Layer 7 of a small transformer language model trained on English Wikipedia (10 layers, counted from 0, width 128).
A neuron's activation on a vector x is GELU(weights . x), where the dot is the dot product.
The model reads these tokens: "was " "con" "ver" "ted " "into " "an " "ar" "ti" "l" "l" "er" "y " "r" "ol" "e" ", " "bec" "om" "ing "

The vector x that enters this layer's MLP at each token. A number n stands for (n - 500) times 0.015.
0 "was ": 584 484 520 509 486 523 485 549 512 557 520 529 471 482 516 535 480 492 461 477 477 531 494 477 512 466 453 527 500 518 464 434 488 512 538 487 534 452 485 487 454 495 525 521 498 517 437 528 518 490 461 490 567 485 512 478 510 497 522 515 578 489 488 517 495 504 500 537 573 458 513 527 492 386 477 542 557 500 503 512 532 476 523 536 547 482 471 490 544 501 514 485 490 517 498 470 441 562 496 541 487 495 545 463 520 456 551 485 561 571 462 449 504 549 514 526 522 485 475 471 515 484 538 494 45 518 510 534
1 "con": 553 482 517 554 536 616 445 514 507 509 566 464 412 487 380 522 434 733 448 495 488 607 463 472 545 449 487 589 602 579 488 581 469 443 495 300 617 345 600 466 482 585 390 436 589 420 498 564 438 577 554 524 571 602 575 429 484 418 362 449 464 487 475 432 567 497 508 557 500 460 524 486 480 424 467 539 541 494 498 460 523 481 502 465 627 584 503 501 536 486 391 447 426 457 505 547 478 542 431 401 629 441 531 478 561 394 629 496 521 541 445 496 495 540 559 501 566 510 499 469 437 482 498 576 355 445 469 558
2 "ver": 502 448 532 545 482 645 546 530 574 464 427 626 397 445 584 554 476 665 501 450 386 608 476 438 511 518 553 594 601 546 479 546 469 484 467 464 605 434 530 512 490 550 451 411 463 441 607 590 525 454 476 490 499 517 400 490 445 356 449 654 430 472 383 509 523 507 420 538 576 465 490 517 481 440 512 489 563 326 507 650 414 417 479 492 690 523 480 516 543 522 329 408 497 408 482 507 513 629 651 422 473 493 510 576 447 398 536 352 514 565 422 590 564 555 511 484 466 520 539 434 465 396 505 484 459 464 516 593
3 "ted ": 543 469 566 502 511 570 488 517 538 479 488 516 480 468 570 473 525 511 491 449 402 585 488 525 534 461 433 569 535 488 539 503 471 516 439 426 553 485 484 560 532 509 519 456 504 475 409 521 579 429 529 507 565 528 486 459 495 451 489 516 528 504 508 506 467 543 466 546 551 465 528 513 511 351 520 502 527 415 465 488 507 493 442 554 511 525 410 475 549 511 601 515 468 430 505 510 507 455 514 508 526 496 587 490 509 461 600 477 536 517 458 474 546 527 576 533 511 456 473 441 527 502 509 544 80 539 508 565
4 "into ": 588 465 497 512 480 506 491 503 518 551 551 529 439 482 537 513 491 506 476 486 457 538 497 500 481 494 477 503 495 495 504 450 474 479 475 457 538 469 499 509 514 518 512 518 535 480 496 522 515 526 463 495 540 532 520 484 528 478 503 557 527 495 525 521 475 503 478 568 556 473 477 593 474 405 496 486 542 472 495 511 521 520 515 508 549 524 480 477 582 509 538 537 508 458 529 451 491 543 503 531 465 480 542 452 529 466 538 474 506 498 441 507 520 538 522 505 513 506 521 491 499 503 523 493 22 529 510 515
5 "an ": 548 491 552 511 452 514 485 605 513 600 595 551 422 477 582 493 419 456 490 493 535 570 536 597 541 527 446 491 512 502 468 480 440 503 478 496 545 428 448 570 553 514 496 456 552 458 471 535 440 580 486 455 522 536 529 483 495 508 509 544 464 495 557 449 450 470 436 523 542 488 468 574 485 300 546 519 505 485 474 529 513 484 505 479 523 500 434 470 590 492 458 466 455 434 553 482 524 499 609 508 469 532 524 460 494 514 502 424 525 528 462 547 519 510 612 487 492 521 494 520 495 560 516 491 102 515 514 499
6 "ar": 584 461 587 623 445 568 556 593 554 515 499 492 463 480 472 647 379 491 462 490 397 757 593 488 510 522 437 560 619 515 406 503 586 521 540 614 478 483 506 458 547 568 486 491 413 419 591 621 438 506 499 361 558 593 459 511 477 350 469 443 339 580 556 471 493 578 389 524 528 459 531 565 455 368 522 534 501 456 502 543 457 576 557 516 584 426 487 513 494 452 507 451 407 544 437 591 503 504 563 502 523 600 491 489 448 477 512 446 453 420 423 453 539 487 569 541 540 421 523 451 403 460 354 456 429 459 485 576
7 "ti": 551 481 441 533 441 438 476 543 521 538 572 502 443 489 358 503 411 588 580 431 568 501 525 585 505 394 478 499 531 513 454 421 504 376 459 495 672 404 485 526 509 639 439 460 461 509 607 407 545 647 485 539 531 478 468 449 468 448 464 394 520 472 512 498 513 458 629 536 568 414 508 489 548 423 434 497 593 397 543 542 646 544 425 664 643 553 482 568 568 412 602 436 451 388 543 584 474 530 655 509 613 470 374 410 446 262 506 362 491 605 456 492 519 465 508 428 501 522 465 534 590 525 510 427 508 542 473 514
8 "l": 501 516 522 500 564 621 476 582 519 555 499 541 431 488 383 598 381 441 495 568 547 706 485 564 545 449 420 559 467 481 420 490 492 424 379 503 550 541 454 528 453 591 521 405 472 483 434 577 409 639 479 468 395 562 391 539 578 378 557 579 408 492 522 370 522 531 516 584 605 382 502 505 549 392 455 596 580 562 414 428 622 507 509 623 522 391 494 501 527 446 570 439 463 403 503 549 566 534 679 496 606 480 396 448 526 388 525 360 503 477 436 559 436 512 626 436 485 441 506 494 420 481 488 470 441 594 528 558
9 "l": 462 471 587 492 521 601 508 552 511 533 541 562 408 482 402 622 485 458 485 498 517 738 492 543 475 483 339 514 427 461 416 437 508 450 325 571 487 507 476 534 441 516 410 403 506 404 414 599 439 690 487 513 417 547 458 541 562 364 559 617 451 492 529 330 524 540 529 609 589 404 458 577 543 413 423 544 562 556 371 419 432 567 440 624 495 469 507 437 522 443 545 554 488 509 538 556 514 603 574 487 678 497 483 454 521 407 588 464 524 465 436 526 500 536 538 475 447 441 505 505 415 506 506 507 446 615 541 555
10 "er": 563 525 505 579 486 508 505 484 596 451 554 504 495 387 502 578 442 492 494 506 502 597 594 353 419 422 392 532 519 374 488 402 498 496 425 542 514 524 511 521 512 561 379 528 466 529 539 532 348 635 426 472 561 587 527 562 544 385 430 672 428 508 468 466 477 582 567 516 603 446 561 635 553 531 518 512 555 447 419 532 388 519 374 458 448 646 358 518 491 468 487 477 455 485 501 478 517 591 537 626 603 431 526 551 455 536 563 489 409 556 443 581 611 505 429 508 442 378 540 447 486 474 480 585 403 530 511 507
11 "y ": 491 512 479 535 561 554 484 507 539 515 559 539 452 475 472 517 431 548 496 516 469 564 532 558 482 507 415 518 535 443 472 477 483 473 488 550 531 506 447 545 505 541 532 486 455 504 418 512 524 500 510 450 521 567 467 532 501 507 500 508 463 553 502 459 521 512 518 543 446 511 528 521 456 404 522 483 564 413 464 469 515 522 469 524 556 524 481 470 550 562 527 430 423 511 491 513 486 489 549 519 513 548 508 484 515 465 555 409 515 574 453 513 572 534 531 559 494 465 511 498 546 485 462 524 67 485 550 545
12 "r": 524 464 546 472 485 547 513 533 529 574 457 486 513 519 410 577 346 537 514 494 449 764 524 471 560 418 383 616 497 500 388 510 536 475 433 439 479 448 559 595 545 509 560 469 384 420 467 585 535 443 534 550 505 635 514 522 509 384 510 538 338 588 510 427 506 597 534 569 609 562 486 519 484 473 456 539 394 482 503 425 526 443 441 622 442 587 447 440 540 462 415 446 400 587 536 530 506 552 600 522 488 536 475 425 347 501 566 460 485 550 410 494 576 520 666 490 496 503 465 437 496 613 481 487 378 469 493 490
13 "ol": 704 473 572 550 435 586 506 567 533 600 458 521 457 525 401 532 411 607 532 457 551 608 413 583 437 574 500 573 468 476 433 542 558 413 397 475 566 450 494 423 592 512 467 414 347 532 600 520 464 644 409 531 512 597 473 398 439 427 549 513 378 535 559 464 453 585 530 580 494 427 530 477 509 362 429 545 515 308 410 399 415 641 374 531 577 596 439 555 438 547 537 566 495 450 508 465 510 504 507 567 598 575 554 391 556 454 532 616 458 529 309 513 472 432 546 540 529 448 549 471 493 516 499 487 464 548 518 445
14 "e": 603 547 573 559 498 532 530 415 590 606 543 531 364 434 452 572 249 462 476 483 480 555 517 515 501 413 420 515 598 443 377 377 464 479 369 474 554 403 469 434 472 496 464 519 423 505 449 423 473 490 457 538 509 619 649 497 479 409 583 568 431 642 511 520 428 620 558 476 601 379 522 585 464 636 554 452 527 405 391 414 431 507 532 578 533 459 457 539 510 432 469 453 531 471 570 409 595 581 586 520 540 413 476 533 410 528 600 382 457 565 419 496 569 545 564 549 555 439 664 389 526 487 473 521 491 579 503 525
15 ", ": 562 449 491 516 511 519 494 538 477 545 491 501 443 469 526 518 469 481 478 459 465 556 491 497 550 495 425 509 503 502 482 499 508 474 453 426 574 490 472 538 495 544 516 518 479 509 428 542 502 477 480 522 563 602 539 474 487 490 534 475 550 550 467 451 452 537 490 547 537 513 514 544 540 401 487 459 540 467 483 475 521 534 493 513 526 567 425 530 509 526 468 502 516 494 546 461 455 555 538 519 522 538 525 496 481 476 555 476 502 610 497 475 493 528 489 511 519 486 526 468 510 484 515 497 45 518 517 558
16 "bec": 367 437 430 489 586 535 473 676 570 540 437 439 347 496 460 657 420 480 516 401 476 590 447 507 528 515 460 492 593 539 445 564 480 492 507 416 376 431 465 483 458 439 448 567 431 444 622 441 359 491 450 554 646 525 599 436 509 527 460 431 476 490 518 481 451 467 539 555 630 536 530 602 559 367 519 521 602 547 473 605 419 436 601 451 588 559 446 493 516 625 362 458 464 377 460 608 459 535 581 437 529 453 608 449 467 503 609 532 511 576 373 442 495 564 567 636 546 525 567 467 486 505 476 487 451 541 418 455
17 "om": 647 473 477 475 349 521 528 499 462 480 399 469 430 401 416 588 518 593 512 476 485 598 450 496 466 513 500 507 406 556 597 507 599 515 438 327 621 425 461 486 528 533 546 478 600 538 703 480 486 421 383 379 545 494 545 407 518 362 335 548 468 585 610 509 474 434 590 531 623 439 533 513 485 398 477 537 515 484 452 430 426 472 511 398 474 450 379 514 581 590 509 471 505 455 523 646 527 435 530 531 661 543 600 453 555 579 531 401 465 485 443 587 474 464 477 563 520 531 478 448 588 521 629 485 476 512 472 573
18 "ing ": 580 465 512 527 487 542 490 541 527 522 522 540 481 460 577 530 477 497 494 469 459 503 511 504 524 490 391 535 523 515 434 481 515 507 515 477 569 460 511 547 507 500 552 520 497 484 464 519 500 516 450 497 535 500 566 400 500 521 505 544 532 467 534 499 463 520 502 567 539 463 463 561 484 405 538 546 556 470 482 520 496 516 479 481 545 470 429 485 595 518 492 483 476 428 549 503 513 535 541 506 514 504 542 470 568 410 570 421 500 493 423 463 528 510 534 467 504 477 474 443 517 481 536 526 56 532 526 544

Each question shows the input weights of one neuron of the MLP. A number n stands for (n - 500) times 0.0012.

n56: 615 496 252 518 489 549 664 314 288 535 402 448 591 525 489 260 565 460 538 396 482 366 569 413 544 443 550 469 500 545 447 414 554 592 490 369 586 562 457 401 374 727 468 390 451 383 542 624 631 444 572 332 469 325 593 661 202 507 428 458 536 413 291 607 581 361 464 417 513 555 622 381 436 633 463 448 629 645 468 555 475 300 521 254 506 614 405 584 403 470 387 765 695 449 631 530 567 420 474 541 437 522 617 605 673 416 647 563 617 389 563 529 517 205 724 527 567 601 608 342 435 672 476 567 535 230 396 643
On which three tokens does it fire most, strongest first? 17 "om", 1 "con", 2 "ver"

n212: 475 371 678 429 516 497 708 575 523 497 516 612 462 407 375 570 607 439 414 395 661 532 413 424 541 516 448 557 569 272 527 569 359 452 521 562 400 560 330 341 412 461 301 503 455 403 487 414 518 646 657 633 525 463 667 684 436 648 353 441 642 639 457 484 423 532 530 403 298 607 490 335 531 537 675 588 328 497 399 404 494 441 410 542 509 604 608 445 192 385 539 556 573 721 444 672 527 624 548 563 373 454 524 598 550 490 575 599 485 539 483 567 343 683 435 494 458 737 407 568 291 324 547 458 642 421 425 478
On which token does it fire most? 9 "l"

n55: 461 608 428 441 657 335 621 500 575 457 503 567 546 555 623 405 531 386 500 699 534 573 328 399 319 556 631 457 399 555 555 560 554 391 449 444 537 537 479 661 488 576 758 485 494 642 532 481 597 512 317 441 506 497 393 376 361 706 598 564 401 487 425 509 413 546 388 566 434 517 549 462 472 627 766 400 574 471 527 599 618 631 549 355 529 517 527 517 509 503 635 424 587 517 500 372 472 610 519 477 421 320 478 479 582 679 500 517 354 329 616 394 416 568 546 310 692 494 478 503 425 304 438 439 450 511 488 477
On which token does it fire most? 4 "into "

n144: 182 507 369 667 389 537 336 563 494 437 480 349 320 379 449 723 441 426 560 617 546 466 521 740 518 585 449 417 445 467 590 418 452 491 380 548 478 500 641 582 326 610 617 589 605 415 423 497 404 557 528 432 777 515 500 400 597 519 500 460 581 251 490 558 490 204 601 334 586 477 352 219 302 486 440 606 640 480 630 469 548 328 692 462 460 426 626 364 440 474 432 402 630 552 423 543 663 617 503 344 567 538 519 570 585 517 484 685 584 368 664 483 413 536 546 579 510 621 513 568 660 532 411 520 588 354 308 569
On which two tokens does it fire most, strongest first? 16 "bec", 1 "con"

n63: 383 393 241 464 484 598 696 421 371 419 578 445 310 686 671 458 517 425 598 490 507 301 354 507 472 613 494 571 607 497 478 445 466 531 581 692 515 574 480 468 328 460 637 679 415 500 458 448 606 434 545 469 345 395 483 535 500 519 420 473 564 458 419 610 415 445 568 416 384 432 418 283 423 513 548 641 667 462 357 503 576 533 549 417 644 39 445 673 672 602 441 478 552 481 592 493 603 513 411 307 568 534 643 473 586 399 531 552 649 348 527 483 393 563 656 522 670 625 563 563 500 478 404 326 451 536 370 567
On which two tokens does it fire most, strongest first? 18 "ing ", 0 "was "

n291: 330 416 606 434 825 377 542 255 535 241 645 373 560 662 427 459 470 358 469 524 525 158 507 407 653 448 540 682 627 401 424 449 539 487 648 444 563 596 408 487 533 646 690 475 593 350 421 350 510 584 506 441 386 448 504 783 262 742 412 289 518 366 518 535 606 578 514 516 311 697 510 416 500 463 500 409 549 460 556 493 497 486 397 437 557 421 513 341 490 425 577 610 366 698 411 585 516 568 650 629 565 475 438 531 638 493 465 455 494 635 591 518 556 370 628 601 600 372 277 533 479 503 567 483 455 449 408 439
On which token does it fire most, and how strongly? 11 "y ", at about 1

n373: 578 579 487 572 532 593 467 370 370 586 393 484 470 548 545 391 491 609 442 564 374 451 181 549 490 572 474 567 271 446 583 554 523 521 382 520 541 663 586 195 442 600 352 536 562 674 429 404 512 328 596 535 461 532 355 490 322 584 484 414 705 351 450 566 450 535 591 574 465 449 442 508 659 516 629 351 289 594 319 544 507 487 636 549 465 654 579 571 292 429 503 569 574 362 413 687 595 587 601 570 421 423 503 263 588 400 485 629 608 449 576 567 345 462 703 629 574 460 301 463 610 643 522 536 468 583 536 368
On which token does it fire most? 13 "ol"

n186: 433 321 595 651 622 467 409 377 564 539 520 668 509 573 463 457 695 440 441 523 583 616 356 546 514 253 613 618 602 604 598 328 524 463 443 661 494 637 476 529 510 497 618 520 656 617 336 675 427 265 445 415 249 468 331 454 447 662 473 403 573 524 531 685 516 588 332 440 404 549 292 454 309 530 448 451 559 648 476 380 363 443 411 487 306 258 392 551 330 575 577 474 441 497 606 557 616 539 612 393 515 493 428 485 424 549 562 510 690 300 509 418 357 324 479 539 487 551 605 453 346 592 606 560 477 520 777 455
On which three tokens does it fire most, strongest first? 8 "l", 9 "l", 3 "ted "

n43: 657 535 397 470 287 425 360 360 557 545 137 616 538 462 684 405 595 356 608 612 399 493 648 383 447 466 402 392 573 570 691 582 436 676 458 470 565 331 632 577 540 414 619 623 776 779 413 485 548 389 488 839 739 333 551 384 492 604 338 530 625 257 693 729 492 446 604 480 530 352 471 456 335 455 584 447 630 555 951 344 850 555 796 186 477 341 488 709 401 488 529 464 371 468 457 433 548 703 233 578 225 509 488 553 627 587 449 508 488 481 477 483 472 650 323 520 612 633 198 436 478 363 451 441 458 471 662 581
On which token does it fire most? 0 "was "

n213: 439 525 602 491 686 324 439 416 527 459 473 393 390 787 578 512 563 394 497 500 437 420 354 562 449 564 435 681 414 689 606 412 386 489 407 600 522 340 586 509 547 348 750 518 557 451 301 567 365 497 525 548 520 503 463 522 509 802 472 445 390 508 488 521 451 577 537 551 257 547 452 471 506 606 465 641 596 537 359 460 518 433 464 409 473 406 567 583 548 554 503 523 652 535 658 584 548 530 390 574 276 735 600 587 557 500 497 614 425 626 516 562 555 410 446 500 332 429 431 379 388 483 506 509 434 473 549 567
On which token does it fire most? 18 "ing "

n137: 425 523 560 375 435 620 509 434 667 555 633 478 474 441 472 408 465 518 531 491 523 412 458 557 363 494 659 506 579 414 429 412 449 424 392 350 506 577 405 488 617 433 519 626 717 422 540 374 577 559 474 500 350 550 380 543 290 625 377 525 638 546 452 569 568 274 407 444 489 533 503 570 510 556 575 515 228 523 746 417 572 443 460 588 653 438 535 675 294 444 672 488 309 590 593 447 544 561 599 402 436 506 585 609 357 380 471 593 411 526 651 461 577 443 260 576 355 618 393 583 586 625 406 702 550 430 415 334
On which token does it fire most? 7 "ti"

n175: 513 573 473 540 563 451 587 435 594 425 550 158 628 701 510 232 587 544 362 552 441 409 321 532 650 627 663 693 351 585 670 442 388 665 630 560 476 376 341 372 503 398 530 483 815 470 402 509 544 630 561 525 638 562 331 778 546 490 439 524 517 576 520 402 541 507 517 525 578 529 411 526 602 476 479 630 544 590 264 377 540 473 523 376 385 352 488 541 310 679 527 452 533 510 452 436 588 605 575 406 473 435 522 378 548 418 589 559 518 482 578 497 395 394 511 397 371 483 513 823 237 487 516 470 497 585 493 484
On which token does it fire most? 8 "l"

n248: 639 314 500 722 561 566 667 500 521 397 529 632 359 439 584 640 660 553 322 451 470 478 716 625 670 380 604 463 491 617 423 520 503 503 503 617 503 546 494 329 628 457 479 336 549 430 511 481 461 482 620 592 627 423 482 586 572 478 471 350 465 417 444 432 483 392 464 486 416 415 468 417 435 434 464 401 623 493 697 608 570 485 601 456 429 330 592 445 365 544 459 452 477 506 521 466 569 420 497 383 422 443 486 419 742 379 433 471 347 317 503 623 342 536 540 565 460 435 458 671 542 464 430 454 628 338 494 604
On which three tokens does it fire most, strongest first? 6 "ar", 2 "ver", 1 "con"

n360: 250 493 588 474 506 428 532 627 541 484 503 528 459 421 370 481 639 445 560 387 450 534 579 500 687 471 420 531 636 572 524 509 588 675 593 548 500 412 762 497 393 396 448 458 773 324 312 491 630 534 532 409 587 365 713 534 604 382 235 468 484 430 617 558 494 434 405 569 638 382 541 381 602 581 563 450 584 542 661 687 580 180 525 342 549 509 479 670 365 425 299 521 459 592 405 459 494 572 470 391 360 526 527 592 437 484 447 500 526 485 486 477 430 589 352 361 317 559 506 703 529 345 441 551 433 478 474 586
On which two tokens does it fire most, strongest first? 2 "ver", 1 "con"

n109: 521 446 523 500 680 377 522 585 584 522 437 613 599 345 633 575 481 291 478 613 444 540 516 507 520 666 409 349 390 319 536 686 416 479 471 471 408 672 468 534 350 370 651 426 541 513 497 441 597 439 594 716 177 432 245 736 342 521 426 454 568 634 565 513 512 466 677 512 463 456 412 412 388 417 520 391 443 503 677 526 362 474 456 558 561 533 464 339 396 518 644 604 560 697 530 415 332 513 443 519 509 546 542 591 424 745 456 500 743 447 417 467 524 662 352 491 380 396 601 445 539 534 361 608 462 384 500 497
On which token does it fire most? 11 "y "

n158: 557 442 504 362 691 434 433 370 446 475 438 562 609 404 463 544 335 151 467 438 612 387 385 456 682 489 540 588 263 500 602 424 432 296 534 738 631 657 647 514 450 276 567 425 526 612 394 336 489 625 578 378 512 297 515 692 504 408 815 436 462 371 379 504 408 573 477 469 389 428 595 423 579 388 384 348 674 750 515 538 712 620 279 552 537 426 500 362 599 681 545 660 646 525 168 551 612 628 521 638 467 386 497 543 423 551 387 805 613 476 537 401 504 382 523 572 636 439 578 475 470 560 464 537 533 540 477 271
On which two tokens does it fire most, strongest first? 8 "l", 9 "l"

n114: 520 626 268 497 459 480 762 657 489 529 422 586 465 535 564 692 650 586 431 558 494 457 485 469 482 468 474 471 494 397 500 562 209 541 500 488 402 506 707 387 476 348 376 462 544 400 457 468 733 324 570 417 468 459 479 574 468 617 621 587 611 588 500 385 439 577 626 415 476 449 356 462 503 498 613 355 596 498 674 617 606 296 607 491 473 494 462 492 497 538 354 500 468 314 482 721 558 652 396 603 453 413 387 450 470 540 465 457 390 503 518 482 634 517 355 506 529 583 413 439 440 436 537 552 427 643 524 429
On which three tokens does it fire most, strongest first? 2 "ver", 16 "bec", 0 "was "

n199: 601 486 574 606 461 360 308 476 455 367 402 406 666 314 621 315 463 453 500 419 411 375 493 564 448 427 471 412 463 303 593 513 688 497 485 477 479 610 627 471 607 472 573 626 507 556 393 451 666 524 733 608 550 453 650 497 412 556 390 488 564 594 453 437 607 532 412 165 545 326 725 608 776 683 617 429 315 511 557 554 517 400 461 560 521 712 607 491 549 484 655 725 467 462 554 556 587 412 411 448 347 554 453 612 418 529 570 556 464 515 607 415 506 456 486 423 422 429 569 456 645 598 210 369 451 416 470 548
On which token does it fire most? 3 "ted "

n377: 582 665 402 586 560 374 482 589 584 455 465 697 409 564 596 381 503 537 546 581 496 527 401 561 478 378 630 539 359 584 715 753 413 573 568 378 435 437 486 387 708 421 432 360 440 339 546 516 642 571 539 394 690 453 413 628 666 676 323 261 621 644 493 518 490 497 742 658 323 423 274 482 595 532 429 552 573 597 489 284 729 413 440 442 332 500 603 609 475 483 329 517 423 507 570 409 665 521 324 563 439 558 218 548 467 609 470 765 611 549 199 463 398 401 598 472 288 504 466 503 460 449 666 592 521 385 576 466
On which token does it fire most, and how strongly? 1 "con", at about 0.86

n33: 506 407 269 453 484 457 649 299 460 494 512 500 540 725 788 596 426 509 572 481 549 367 571 598 513 412 584 410 449 404 515 558 401 526 563 383 469 645 609 533 362 313 618 538 650 592 358 488 464 493 558 457 579 584 455 603 385 524 557 645 479 425 417 471 605 296 347 390 241 721 575 641 574 497 592 475 497 409 318 623 456 408 609 484 494 417 564 590 531 559 437 551 453 448 354 554 616 519 441 509 556 536 497 415 562 584 477 506 509 660 503 406 467 482 152 457 559 433 485 455 742 425 546 629 434 651 379 400
On which token does it fire most, and how strongly? 11 "y ", at about 0.17

n77: 603 484 421 444 405 547 690 613 682 413 438 551 500 489 544 609 374 468 226 631 404 512 363 437 577 515 685 504 319 304 402 777 361 369 426 712 245 518 481 582 535 572 451 489 511 481 609 503 500 395 554 508 476 287 346 367 423 482 489 456 582 320 568 586 539 504 401 364 503 561 299 506 524 745 562 406 580 631 500 412 556 560 518 541 540 490 558 581 274 580 389 539 493 454 447 421 643 471 555 410 649 743 423 669 708 463 397 830 636 401 547 328 465 475 531 618 654 443 592 834 356 419 350 507 662 395 361 264
On which token does it fire most? 6 "ar"

n169: 497 413 390 577 560 513 404 482 587 578 541 469 596 380 557 581 508 418 465 597 497 301 395 616 294 436 460 172 600 475 599 614 300 467 474 599 431 525 568 445 523 529 580 605 254 392 550 447 777 386 474 772 479 433 307 581 601 421 574 443 548 453 403 587 539 460 386 560 477 587 503 525 631 627 500 472 470 469 542 425 487 417 535 516 471 485 473 418 497 563 481 427 494 280 598 382 473 690 408 612 594 533 323 432 427 531 391 472 334 579 395 513 618 616 523 349 547 396 285 554 422 724 322 627 627 593 474 463
On which token does it fire most? 7 "ti"

n98: 545 515 404 376 459 483 420 595 420 503 695 578 567 677 623 543 503 564 555 546 506 347 325 399 359 547 568 448 342 603 597 526 599 538 601 588 569 621 369 466 580 437 524 482 436 559 460 392 425 574 454 571 692 331 631 503 558 620 562 527 398 411 470 432 553 558 479 431 444 617 541 472 600 414 463 523 508 570 426 410 671 482 453 553 354 442 666 587 535 467 556 565 341 404 394 522 489 483 492 646 518 280 420 566 585 358 609 497 389 481 645 566 573 421 407 509 523 282 262 600 650 466 645 342 442 511 322 542
On which three tokens does it fire most, strongest first? 7 "ti", 0 "was ", 18 "ing "

n379: 485 481 516 420 494 400 401 582 472 500 409 524 587 381 371 521 452 333 384 506 561 553 418 454 561 617 462 506 469 581 500 359 437 471 553 676 411 476 422 592 442 597 553 441 555 590 430 517 503 646 500 347 503 533 531 614 546 316 450 472 372 430 628 345 685 569 189 326 392 695 488 473 382 671 603 407 540 611 516 611 500 659 649 475 461 535 540 667 433 526 531 562 500 509 509 559 283 539 491 656 475 330 532 583 398 400 415 494 384 600 754 643 500 429 552 348 503 591 394 687 434 544 312 659 607 530 540 577
On which token does it fire most? 6 "ar"

n34: 397 566 449 437 475 488 535 599 480 330 475 671 460 678 412 593 379 656 606 547 677 471 490 402 622 291 539 509 500 438 384 626 487 582 532 532 634 441 430 521 480 371 538 389 604 617 255 433 410 350 430 363 696 464 586 440 572 677 465 423 570 471 584 659 717 454 653 565 352 552 381 301 577 603 632 583 512 557 455 429 608 481 472 503 480 527 676 518 221 352 408 451 385 485 438 658 521 410 529 398 568 571 357 418 772 413 640 450 544 491 503 467 458 515 537 353 622 503 419 485 519 373 503 575 516 392 334 555
On which three tokens does it fire most, strongest first? 1 "con", 7 "ti", 8 "l"

n208: 530 366 465 562 387 258 583 433 497 425 473 602 478 404 342 497 557 375 633 320 709 480 589 722 399 573 549 395 707 243 523 332 458 403 597 743 381 656 377 580 449 539 374 510 448 465 483 513 507 700 494 306 361 424 496 690 449 457 619 328 468 411 680 462 500 551 625 487 547 530 606 473 408 596 518 591 568 588 692 653 441 322 346 681 397 516 763 431 592 250 604 576 486 430 354 474 546 531 393 659 553 628 324 522 486 578 558 531 487 385 661 525 447 560 427 513 421 338 256 608 507 573 383 348 621 470 570 624
On which token does it fire most, and how strongly? 7 "ti", at about 2.6

n108: 443 468 517 527 526 513 537 645 561 585 520 549 448 315 424 385 733 329 639 589 427 580 562 607 479 403 473 277 561 317 456 523 391 578 609 825 382 533 574 619 395 584 513 524 782 570 457 368 430 500 733 451 442 473 483 345 302 751 368 563 477 647 493 513 691 529 565 525 551 650 411 434 528 473 528 552 512 673 493 356 503 355 364 419 455 459 537 624 398 362 507 375 533 545 287 397 434 520 491 575 566 586 487 431 698 559 435 483 641 269 371 531 452 570 482 300 384 449 548 582 394 589 329 414 457 454 588 503
On which token does it fire most, and how strongly? 9 "l", at about 0.62

n288: 393 567 411 446 744 257 374 378 445 447 510 400 343 587 520 278 618 625 293 547 489 475 622 330 511 612 374 354 586 335 599 575 521 623 635 544 414 364 534 396 408 469 677 408 544 361 497 553 580 372 776 496 643 381 497 461 567 587 483 479 615 556 421 595 564 470 528 300 402 520 300 590 328 555 634 454 462 517 466 365 503 589 554 490 454 382 892 516 533 621 290 477 587 370 597 514 627 470 402 507 636 490 535 645 370 693 422 510 506 519 403 465 494 374 457 663 413 583 619 548 517 461 536 480 399 563 520 585
On which token does it fire most, and how strongly? 11 "y ", at about 0.13

n31: 566 361 491 569 408 240 554 453 571 700 438 506 360 435 479 453 571 437 586 562 463 642 475 761 437 509 564 264 595 400 571 591 540 556 478 548 603 432 384 451 509 514 588 636 419 572 302 608 352 541 508 408 575 598 616 446 512 577 476 380 513 500 515 691 549 394 531 412 636 471 589 578 497 542 494 430 494 502 445 568 331 415 774 476 334 384 522 554 494 497 392 613 470 535 744 529 622 500 520 403 479 580 542 683 447 583 430 568 519 392 516 398 371 382 456 392 539 537 405 511 346 474 372 551 632 326 552 596
On which two tokens does it fire most, strongest first? 6 "ar", 14 "e"

n272: 488 473 353 597 459 506 390 559 456 361 318 268 635 344 471 446 567 537 386 399 410 569 556 572 530 584 615 288 435 478 546 559 268 683 698 484 343 633 493 534 527 416 607 471 474 225 288 592 591 449 485 582 535 509 497 500 433 353 438 526 544 503 569 360 552 472 401 424 529 387 586 619 480 529 554 362 380 585 484 517 448 533 529 552 602 524 440 623 623 567 481 512 433 361 596 418 364 415 608 390 471 556 458 638 336 874 369 564 547 491 540 507 472 648 456 466 532 507 561 787 411 457 478 574 474 720 624 516
On which token does it fire most? 16 "bec"

n44: 596 503 330 513 578 407 373 491 408 565 528 460 494 559 459 416 393 350 637 481 552 474 756 574 391 459 492 423 398 519 402 528 567 614 574 405 611 698 624 497 480 558 554 582 594 576 540 598 691 444 500 560 538 511 532 400 300 593 602 520 532 563 702 525 383 377 604 311 463 608 478 565 507 628 592 451 432 539 408 542 399 554 506 303 349 429 634 587 324 361 607 533 578 670 377 537 435 392 350 509 545 687 625 571 281 416 503 410 378 648 534 597 551 545 444 576 425 384 356 377 387 593 177 538 428 469 592 445
On which two tokens does it fire most, strongest first? 15 ", ", 11 "y "

n322: 361 467 468 440 381 497 399 503 466 586 475 497 540 434 368 389 541 377 600 553 539 505 409 669 618 623 419 584 449 404 571 567 388 576 514 408 483 429 519 366 539 561 490 614 462 503 463 454 622 430 642 547 596 517 261 570 285 446 541 480 561 439 420 592 350 469 536 621 546 411 304 446 490 482 628 479 571 409 535 526 481 694 366 611 491 503 570 614 562 340 519 533 469 627 377 326 583 581 353 512 661 639 348 469 585 562 360 615 830 576 443 344 275 666 663 415 715 686 479 503 384 548 655 465 472 367 439 418
On which token does it fire most? 13 "ol"

n6: 607 586 555 360 439 450 551 588 630 360 338 366 568 328 429 527 598 571 510 627 542 326 774 500 479 469 576 490 438 417 497 431 330 582 401 558 448 677 245 451 433 456 469 212 777 521 380 566 806 500 503 640 467 347 455 468 564 390 490 620 494 344 701 394 477 713 591 564 528 427 581 488 496 420 493 417 510 508 393 685 374 631 436 342 457 516 629 604 410 359 554 461 580 624 608 457 244 543 506 437 543 472 449 399 557 601 692 638 381 472 457 679 361 448 403 503 365 375 406 600 399 487 457 469 625 520 624 362
On which three tokens does it fire most, strongest first? 9 "l", 10 "er", 13 "ol"

n11: 541 513 288 660 369 391 725 457 453 250 521 530 545 430 586 618 473 535 485 521 372 518 595 359 676 312 492 585 413 572 738 369 641 632 572 562 575 621 578 568 327 457 615 602 479 466 437 511 628 558 700 679 443 343 528 562 536 553 537 450 617 455 497 463 635 512 332 436 489 461 609 312 477 480 452 413 471 505 491 711 438 289 594 469 570 622 434 547 660 514 435 420 545 479 396 523 619 331 454 467 560 475 529 437 382 548 568 616 477 540 563 418 418 503 468 577 497 271 438 491 346 644 640 555 479 410 438 577
On which three tokens does it fire most, strongest first? 3 "ted ", 0 "was ", 2 "ver"